Layer 2 of a small transformer language model trained on English Wikipedia (12 layers, counted from 0, width 96). Numbers have three digits each and are written without spaces.
A neuron's activation on a vector x is GELU(weights . x), where the dot is the dot product.

Input weights of the MLP neurons that the questions are about. A number n stands for (n - 500) times 0.0011.
n19: 654598570501574512527544517610340574589541589508605357467717545201132406650335441600604752652737434468484421393563462611598708662539390594467635521287648278354563420649553488533616222501457396558364524563691517300819212644326330568757419190477367183637465331261847576510512321620399501282
n25: 335782287340486463444663693498554375635468505522546348464427590372487456421558305610507458543610524205642371489368339522758509564422801500626209731535546576454531465451500521536451493466706484521488428539429493417331564646500830619446346377428628207655641621442623705494496431600436513406
n31: 384542501630475670443540348574458590489612455658525820557483482486596447367424631447497543723733660394508603491570420436428326497635559607727538457559284391161360375434414287514398660399530348321536636410509570449568429647546693475439500404618481601589483452295532592482587441521410276609
n38: 655396527488525487585584421703281509530332452749283473407528815526365302445423489711518780644459513505484377410512722429392557633469385529633512592653569518456497434649556624659456725196330500706481236461577540304485420467547439518631426400481487386733620414376454440625380569621455311317
n45: 612851277599512441665661533456568222529110430579476284633593494563263537458447287523667547692797519178838462092690425332603376604415662498628467522369518656224341375474876293772420469544718463630652180585500403489550543450442658604418484541382367563710723237421491541610544544611529718570
n48: 344482390098423522565365736480369790373452226661710537535671296443454433243670409622351387372608314679622391427528641232572317537725373572621444551616621638491525547395383492603428459373482596697231323567390503409262543444365657264664512559438523554610548648553783682423322295709515654398
n49: 568788306363432756894719471385485267525236409344577304445625488629287512438728377713676602432407462356631496210620691584277478417715431456755391746569431620429397273966928537464435348589468384339593430382307827627240332529519423577234535465439199416619734354305665699642461362734372458528
n69: 490589606391366292492603407551446375517594613624524633398501560576393570490507555350563363446703507253553466451629531375574669482400467517462536443548346496439541523491568396602475530742341409430400527450519577481614446473621549708742471243504440199495384572557443512477511385524583504733
n72: 493591500347402353650449635575666731549410468378493451435333467414624137267544658299432523613381409496542524573602447449558558587634283361683622515494461441396373412514513676714633556580427413645570342422310575392497510535346421465478607575548491535573553438609409468744361479593562353473
n86: 710934416440489321640622308562505599335576565619249885513609382364810369127433815341522307478649620337534205359333416586458772602460429503667410513697259728608606423637610468597475353411465596537506404377217485511113397551449674439557524440341502505615557354389440766479303240744407468681
n113: 746591332556608561657455749224410569584401426527663462365554500364392202598317421624582773499500547469685401441607585536414555542483563668596768460617465293694233418542472548614421443572470306307455560442587364668653151522632423499492592354700318328585473518452451321376395558384628393463
n118: 670475365468629434547549623374578678824606514427702369283578368578636421763569630467625400490407362378477305670559639408569546452556737443601459757436543353484498419511570594330437523596929350705264529428583416565665430729441587399412522250632567345520418493265466498623241441550133638452
n119: 505499223515694712737755610500375302374669385402550592649528623333444446479489408459645556512609444576598395447415381497467578561489504363538322649481473540308312448788544371565361514554466471354402425598449407471546343770655658829477490364535359409565696541501719530392588475424399405458
n120: 732330330305432478581417738351601629392686348510514795504562195509364551563249583695626534482635594562456291247437450521712372533419462462484606325648540204543295329681546612641526597528501457247432654420308188606683060688227537559596599483898275347656754254419859518738367199756372465222
n121: 497602241509111311476426442458477498419508325649638524412708563496560601409602620456723401540532704530552390269378562523581409446602599619426802418542624507430592501570449431865475462536466455121405520177422467733617540308445714710497540431485299599702418594646504776432412088662413438422
n123: 447743503597371695521540464327530776605671484696537891717614536237537413555646630523602805512531559528481424428518574434467339729419307455415528373482281299512498381535646446353511446551310369354399595381260497733255284391349513438580658456697275534667788552566443531405537338500431379424
n136: 591564074468429515723431527546346644494752319488606628673561457374650466379679526660544388445619717366701563402326527580584376528559637704397566400667473386308514329606360437784435408445638580259531438338360499599527249429404608361427480458664443405500489433360517506646438305489533523602
n143: 677695605284467416742405767481203419377414328476470441394604375593540487379432730762579455477778568450702203477518640272372619662486467663632463766619726391095484335535722482609247421319574295613228505432481362571603435598440527609673363350758372437647400408388684575724375442889376420390
n170: 612677674288626435536426766401511530726339568690511560459862397317515421636438486666462647521621554130660390380646450511323707614424680619712626622569445575233218190716749463622389232266737705438479471247506403541457251466315578377438479258595544367545432692624596565852460498607490399405
n183: 494237292550398501357440385249448634272444524696787237701653662443624459591424506569409494545764448651652484551295396230596422428553650576512700412503526297482463485444695552515523292641460572457485496545438438594455444516399495653607730290758463486605656258587492609480434387401323438522
n187: 633644574621485557660536708270436662425470645615488560376395588367455523273509418565580666781394561500580265382256451407460407349291614578744539874483523400330446538495799477597497539499630512585425391450242386649543680718602519489460497306822507522544913519373700436200359625501426402351
n193: 590483519514321434497465591496664439505482393410604417638487513409433437611485496612455397531546602573521417553527472625396593546441582755563411395744432322665414278481585573697518420468442481581324601368568562642191478396410550699697618423625411461468593529222493690463462406670420599361
n196: 451523581466514387548495633604623578241313548456557690253558208585375349416302501587535613640398465413527482470408299418666502403323421629780528440491568517517479294300460660476519560452604485489513645266242514569657424461321727552670669337677481669446579480328354855528428698490644512415
n214: 524420545378450605620671491370409518432663350400703598554584433503374618470532405740496459339537567503545508496640467354441550468478478375414527638824522357108554516569640511507159424539438392506555394317681537385554585594517571350600299357532476590669683546504576289730210370503225382322
n219: 426550439346501246434470559679836423294366380928542502416724582508473358500323689684576479694503443358469218535414616503506425380204422368456415591682573419489370360750731578365368413495384597320391462481611485468561268699460665630546478371621479542640619354672482654750439462481473553270
n221: 624520527497475438452567562404458580449306364398530639258542355461438399708568629482398530575520443479668454684663778645507504661658689310346504508672476375433375473397464627409395397526550308261383705482631493624395568726557704669608405332449505551357378634405425440621384675459303290508
n226: 563571619452501439553759561165433525540424449551483438465593366319529353659435487510665600537559508551530528621226412399359483554196698340516552473341455118463390353454491485466437598605571403686479622616668535548496448672614533529385622428642252545569601485482534474472408645533389516489
n231: 635416670173429475670426687424425575613359346376683555489256432383447407443588531276540565603492677495621430544347571382560481575594442742469515631624301483389353571473744383532433596487780284677253515633624718536426485661530474507431393433643385328516476495422619399587368523464501539582
n234: 598633521410358364278515468587326533569435549419519381538498561504506614540734456339598493656771885172679476527349312474476596428488463419432555530505382406566384556337711702394553441532403581481604574456408415341547511609567543475289576539432721387438657482556563399644281510428440385483
n236: 561551567355439373601458658365496451683405545406573388213501410476444328685483610342750516590394591408306365504426653603432608598500537367457573594601681417555424432427470485599470558636548555459521575397483349524426432558479603402398459639686544459419476423571305589376427534560301620358
n239: 498378663542331259698590421744485616451268509406462774396552543555463294573486530524590558480841454396634468601575558366489541707369710643494516500588464355534503472584427540518368437441565298503324655475519344460415409543523557446472605464488567484562316378251388640643377681539447389516
n250: 569680500233326604538533513460295506561304599606613514539780180452369262400481652476733592588617495274446346475489609528600576387459555603520707391585400472447360431452560648652229260502575633409468430428465645488472426393358764649632551308517365383527804525238496867514457248756412368559

Each question shows a token from some text and the vector x that enters the MLP there. A number n stands for (n - 500) times 0.0065.

" July": 511530469485672596570431532520501483712425667533521559286428388497565498577422391417568540475297529537490400430548557784448563297475569439400587574579500534477530403530466425549476610477447664545560373645436362515527505559589466467566486541340423392469565516453490336518514533339430502645
The neuron with the highest activation: n236

" March": 470541404452719516553476549590455633692537574504419628381404465455590493569509423375541541458297407559470456456584441741455589334492583510426595572578524499548550486404399387634439537495450450577477359614421346509494404532743442432557469553432451403555496606387599312523510473387483542602
Which neuron fires most, and how strongly? n113, at about 1.4

"The": 343424372390545546488509595713551483290520511518418386548252509669479494600451556474558562473391509430486537419470639613559516524506442596399448494523556367598505505507476414518499477543445551531529474461518393289553406495497572618524380675382583561433466510477614469553449511502379713484
Which neuron fires most, and how strongly? n219, at about 0.85

",": 367424460583502459482268476734500606532420508434555371486517478507461545489605652336482512616414472545478482496559543597477531488539483469384382461471571508595550630565549454547714456477456405415499475673339412502391653493513501487509397484539475584503488476398444515435556550558488578655
Which neuron fires most, and how strongly? n72, at about 0.29

"ople": 587526714628576527406426730688630460522494464463471645512447471524469468484587350556517406696343441466547510486497472421337436497393461453368440561634441525560321496647495390481465630430525562472428540491494507521543570539555455474488450508305505549444395473535344412566562551382506731605
The neuron with the highest activation: n219

" act": 448564352686549492497544485452625382373498563441525676427405583484586380478579618450451540489449526445509438632405419744479555394398608548483336452426275529523371493532385434431486603501522603515402511654478384484682587549804469535555445575416479557582493549362480583465389366327518614480
The neuron with the highest activation: n119

"e": 580522518578537547315520535599540447457514404428558601409369583393539692450447429594581361449442428518486576521484447628501414471377559428517513501641493542571661393322519515567603518516504381472451546585508540437448690403395567393390499557611600479350435484624283618444488574448470579607
Which neuron fires most, and how strongly? n196, at about 0.49

" Africa": 505574593514507624364508562730603467546518560483628602395483484492410288602493455554486457661546458476491447559551549480408513424456528418285429491587501461610413532543408353447510607441437705605387446413504524306537623434403465400591396587475588469408474463459505547526567643556466557385
Which neuron fires most, and how strongly? n219, at about 0.94

"is": 429606450726453421407539689461659409526578360342516568609401538403521705569443457414494439602396581673445713423482500445477475615485389532451600372504325640430541544480369362536534527466470544475397550413482528449451556522485549443537590571577473535419408405583385593521418641533433426681
The neuron with the highest activation: n31

"et": 450433493614561465471594372643509493433576529462549671530490412463513679458536473426539360551464662496395581591416585653450440432532473470537472523541463414694470433349425403573542463401498512455536471597516569572523591464520466577534517508497479661327468474570404672483401527154385514590
The neuron with the highest activation: n31

".": 289559421510487523533579378522500463510529495454461370576483536571542683512512513621477609666556383556439756534537424588554535476422481436276336586520481447833635458482385476475602489425461502354586595581362560551463607354532561505433383523453395561368440534514580460485468487466524516434
Which neuron fires most, and how strongly? n25, at about 0.14

" and": 452488364523435415501329434688478182398498541349438377443500527600584454424491627536522489584347468494529651565502610599470599485648475566477485528555583476391574462549596391531501547508355536441466513835493504401483665485509446546490333487576449491456400517518462510482532620649480408600
The neuron with the highest activation: n143

"uel": 566437384676608467435529524642533362441536561488563583369475474485443701463451511345487533485559490464546372643384394559607551478359494494538598353474469479635451455448639264407578666467431515572578485531518534575554594364446589481540404642385456410505407546489464563509417462373518751523
Which neuron fires most, and how strongly? n69, at about 0.71

"rit": 569536471502545536363474462465479570493576470436675490592315443621436662438502404428450459437167577549473536623357464638568362493471497617529575386449514351463485558579439383356562654425539487475442467433435397593564548455721531475499430630626523646525555471533460540429502515434604344715
The neuron with the highest activation: n187

"y": 460587478466494510421582429631707389393589346410539506544430499414551655459534496429580431534434522733380531555398413562403417384435509457419528532523417561508540637311506486459505530446428472435585570466425431556572432503430418552566555645355544487429590464597377664402537674459499650588
Which neuron fires most, and how strongly? n196, at about 0.32

"iversity": 480625478547511536378554507733518383502455578304607738477512446404550411432567465328483417689466451381339502493481524515459451442539474471459402477624416591753502531433426448411470690461362552487496478354525655456428474484599505561514422461454517549449560520440464446686557639736493496465
The neuron with the highest activation: n86

"ors": 495501653653656492468445545553464425386573461439466700532413534411521567591606349512467465595419456547384590481597586527391506524258370381521450456573363506591346592411391414468416563518647608511534595307425569599434620365483574465560481515491532539349478642494393432520496463545596631571
Which neuron fires most, and how strongly? n196, at about 0.52

"23": 404447561559512593569496349555528321757506547496391417502425410592580446557508472436467525524599441426476667586435439520272612535393566404379574494526344485473600678599457483485555428390490593532621438618494477358443435517372558523552534577435573466481589492528574454413562660540351459541
Which neuron fires most, and how strongly? n234, at about 0.61

" Eastern": 484704477412442421524486609728579565470417468438507429490387454546410440587598374393466497420480312509595564501394516434462582498563617409491535410512562520442667515602480415460495483425457517606365381656590560490518641467371507509485416711397673560380509506367493438539559586548408572429
The neuron with the highest activation: n48

"arden": 417534421507563450383627484731529490494655495407613511386537473534622611482572593415509482497473404684429497520555526521474375372531559429510543438534380562613363389352536289509499570499516412651425435533558658585307497496645472462459353526391552589447589516491494452539466613548366540407
The two highest activations, in order: n118, n48

" ": 499476489608509488506519470567441493502431482477493400487406548512478884473456431530480462483447509447583755465587462547413448091423489560478450503520465758633587492518445592571495477410476515542443425560424498398533440462458463553528583637527502514503536530437563513425641424462462462422
The two highest activations, in order: n49, n45

"ically": 639500613511652499477327398558443243563636487479513438464426569399662546513607460502495494457478461675440331453454581471439399458532470461552433385592427201468572489609519426571481545429257463571480552735487525468561620596472536499509480576416539597519486457538420564474524446427616520514
Which neuron fires most, and how strongly? n38, at about 0.31

" mix": 493411522520586431565668270575483439356480510316467708533564543346430617410553390425335375558324603692473431550504425613526405470354638583446396424495557521578515606403539446516566539549402474500553497635573607528491348515687437450494408514454553593555466521520536543456499450492605649245
Which neuron fires most, and how strongly? n119, at about 0.28

"ud": 476487593645366469484534395498699489552635463500426565491444442588517501528416463345487447524270511595525737639508287483489406508495562503448634388396387478569422565557403388536545400561487620380515585510549416583538324470494472476559515511438402515576412545590401521440356627564592532762
Which neuron fires most, and how strongly? n69, at about 0.48

" the": 421558439411537478531347572833510430389508426387376441541177461599480532510402482572529505449414519470503541490483558650598538521558524592363408522493567455558571474599472475554516433531460521495506490488530436347525553559445521556548382691441531572387502493516580498549456472492376523533
Which neuron fires most, and how strongly? n25, at about 0.38

" Leg": 538493456516560578603469594469521377417527415572496702501402432702603405512430344438445462343272468566414627608560453577516515641494653415338558526509535595465368600455429361385573500546427534450493570494585480443537324630546346509464500511589367502547604659475609468386483468346600581417
The two highest activations, in order: n119, n113

" African": 566494458645578568414419539645572501540348561562565555524327591630413295609521437444491435552602325528500562607534463463573588460599544426389386481634497394494367554572536256403493479460410568513394499405596589376417631501454381464470513668487566483392460427498530540512524681453534532428
Which neuron fires most, and how strongly? n239, at about 0.82

" II": 559545542477583543385612579739581341701551421552516433571460464374469423554556487499616528692570350582431550533418506605332399446495479477408508380537534455511613545452510574589522545403341478470517378559580420439472474461453449384544455556293578570486413450346466422594541592656411497534
Which neuron fires most, and how strongly? n38, at about 1.4

" –": 500300559596521464591427436559407513485376343438604352555545579441565480373462613500430522414432492567398586448594407592516478561438505375373403530477523482484687515447445460476516615450426726490437613828489537560572546620598451336486466554522556505444552455515518548314537642449486604546
Which neuron fires most, and how strongly? n48, at about 0.065

"\"": 506495377709561486448530539470477523558475456493527489564566495586537461633347548547353546570332531545334663539500491599395498359435644477522373404550516426379501617365395673539471488523382404624507493552448551352503592556548562435438315534190539559410592578481472600502414686558496681419
The two highest activations, in order: n221, n226

" res": 439601479672511617511442296551560613578582534440536502488366547642418570558496549575370545478363401501595547465544532652490492541534433456482469449343425462632563397550384341477458475450566560377615484444611448700538581557576551448317507444578281286463531541568497485455600585468441543341
The neuron with the highest activation: n123

" date": 550594539538674562521412573598578507593588522400656455366485590449620539430417423487412439362388454513467411492660538777407527549400580410448430570491486419283476438560506409515528539514377506719545447460562618401582539483604559443599377515370463516472398346548365513507571441488342502518
Which neuron fires most, and how strongly? n214, at about 1.1

"o": 489466519652689561405365462534590533522565497593448551473470431503441661502406550489545487489578575546578586550374498617469431465342699318583451416568420415610711494329434440463505506554507480499400573517476553448520676343387500426480540511486550597400393502570331502476418559565458587669
Which three neurons fire most, strongest first? n196, n226, n31

"p": 435469570564447505557553383497599528489453670416444525590435558807619656405501519606521308485329632549565664397452507501547464480434487433475512251544549463753452440379501467403538450436476603394487386476565441632553525526443463592462560550521387471432537511608410482460435557556450574630
Which neuron fires most, and how strongly? n121, at about 0.32

" po": 685569457741534590337536422512576573623448502483539595591471504479395452421462533518362423468327417518403676383428454632368586438442553435356607395593464500480517489613492377459480593570636474445269685587526444477424503576554482485411489567611455640504355455486463476567496497511570693454
Which neuron fires most, and how strongly? n226, at about 0.35

" \"": 457427384614565402439477348568414354371420573445437451613519577637533436511416292508453525565394425441587740455470485626505484408514539437487449412501518353479809567469401530652515526625457578543526658508511559368597487493532401477625475536382506458489531499502468522560406529568556720331
Which three neurons fire most, strongest first? n19, n38, n45

" Length": 328483685485568512419465554548591540489499560552381619560436577750654393424537292534436492403314332796524557594499571488412499544472503437470273488498451418440598479438405399427542482514598610704537404549528624502604564545614500383563501508431579579442433522378541541393447545367487426309
The neuron with the highest activation: n48

"b": 420512568523387531597607540431632591412460640459446635467506480469555532324474511524548387479415563560445615546461433639573385441507466548277525352569525432587612519426590479519451523524664681332642336695624436544478618431375533489434576510427481591395377597412455435336458537451574517541
The two highest activations, in order: n136, n121

"tern": 427493457528585578558571467603454453615575436451352598535560539630446579393485438339468334516286471416376573510540493664533582495457529479567454364436500469517531538315314232519405501505550507507567604556468540573460369491518605554544419452576559580478515692490475461459497500523737563472
Which three neurons fire most, strongest first? n31, n69, n196

"cast": 453495478629352484482529479597498550319500584573418712232562467564436542342633454377534423537211433610380443510493558622406427483491644632572389484418473445674443455445563451579426669482425428532452509711563541550467608584639524452529419475488546546446544541400576472396468550388512678485
Which neuron fires most, and how strongly? n187, at about 1.8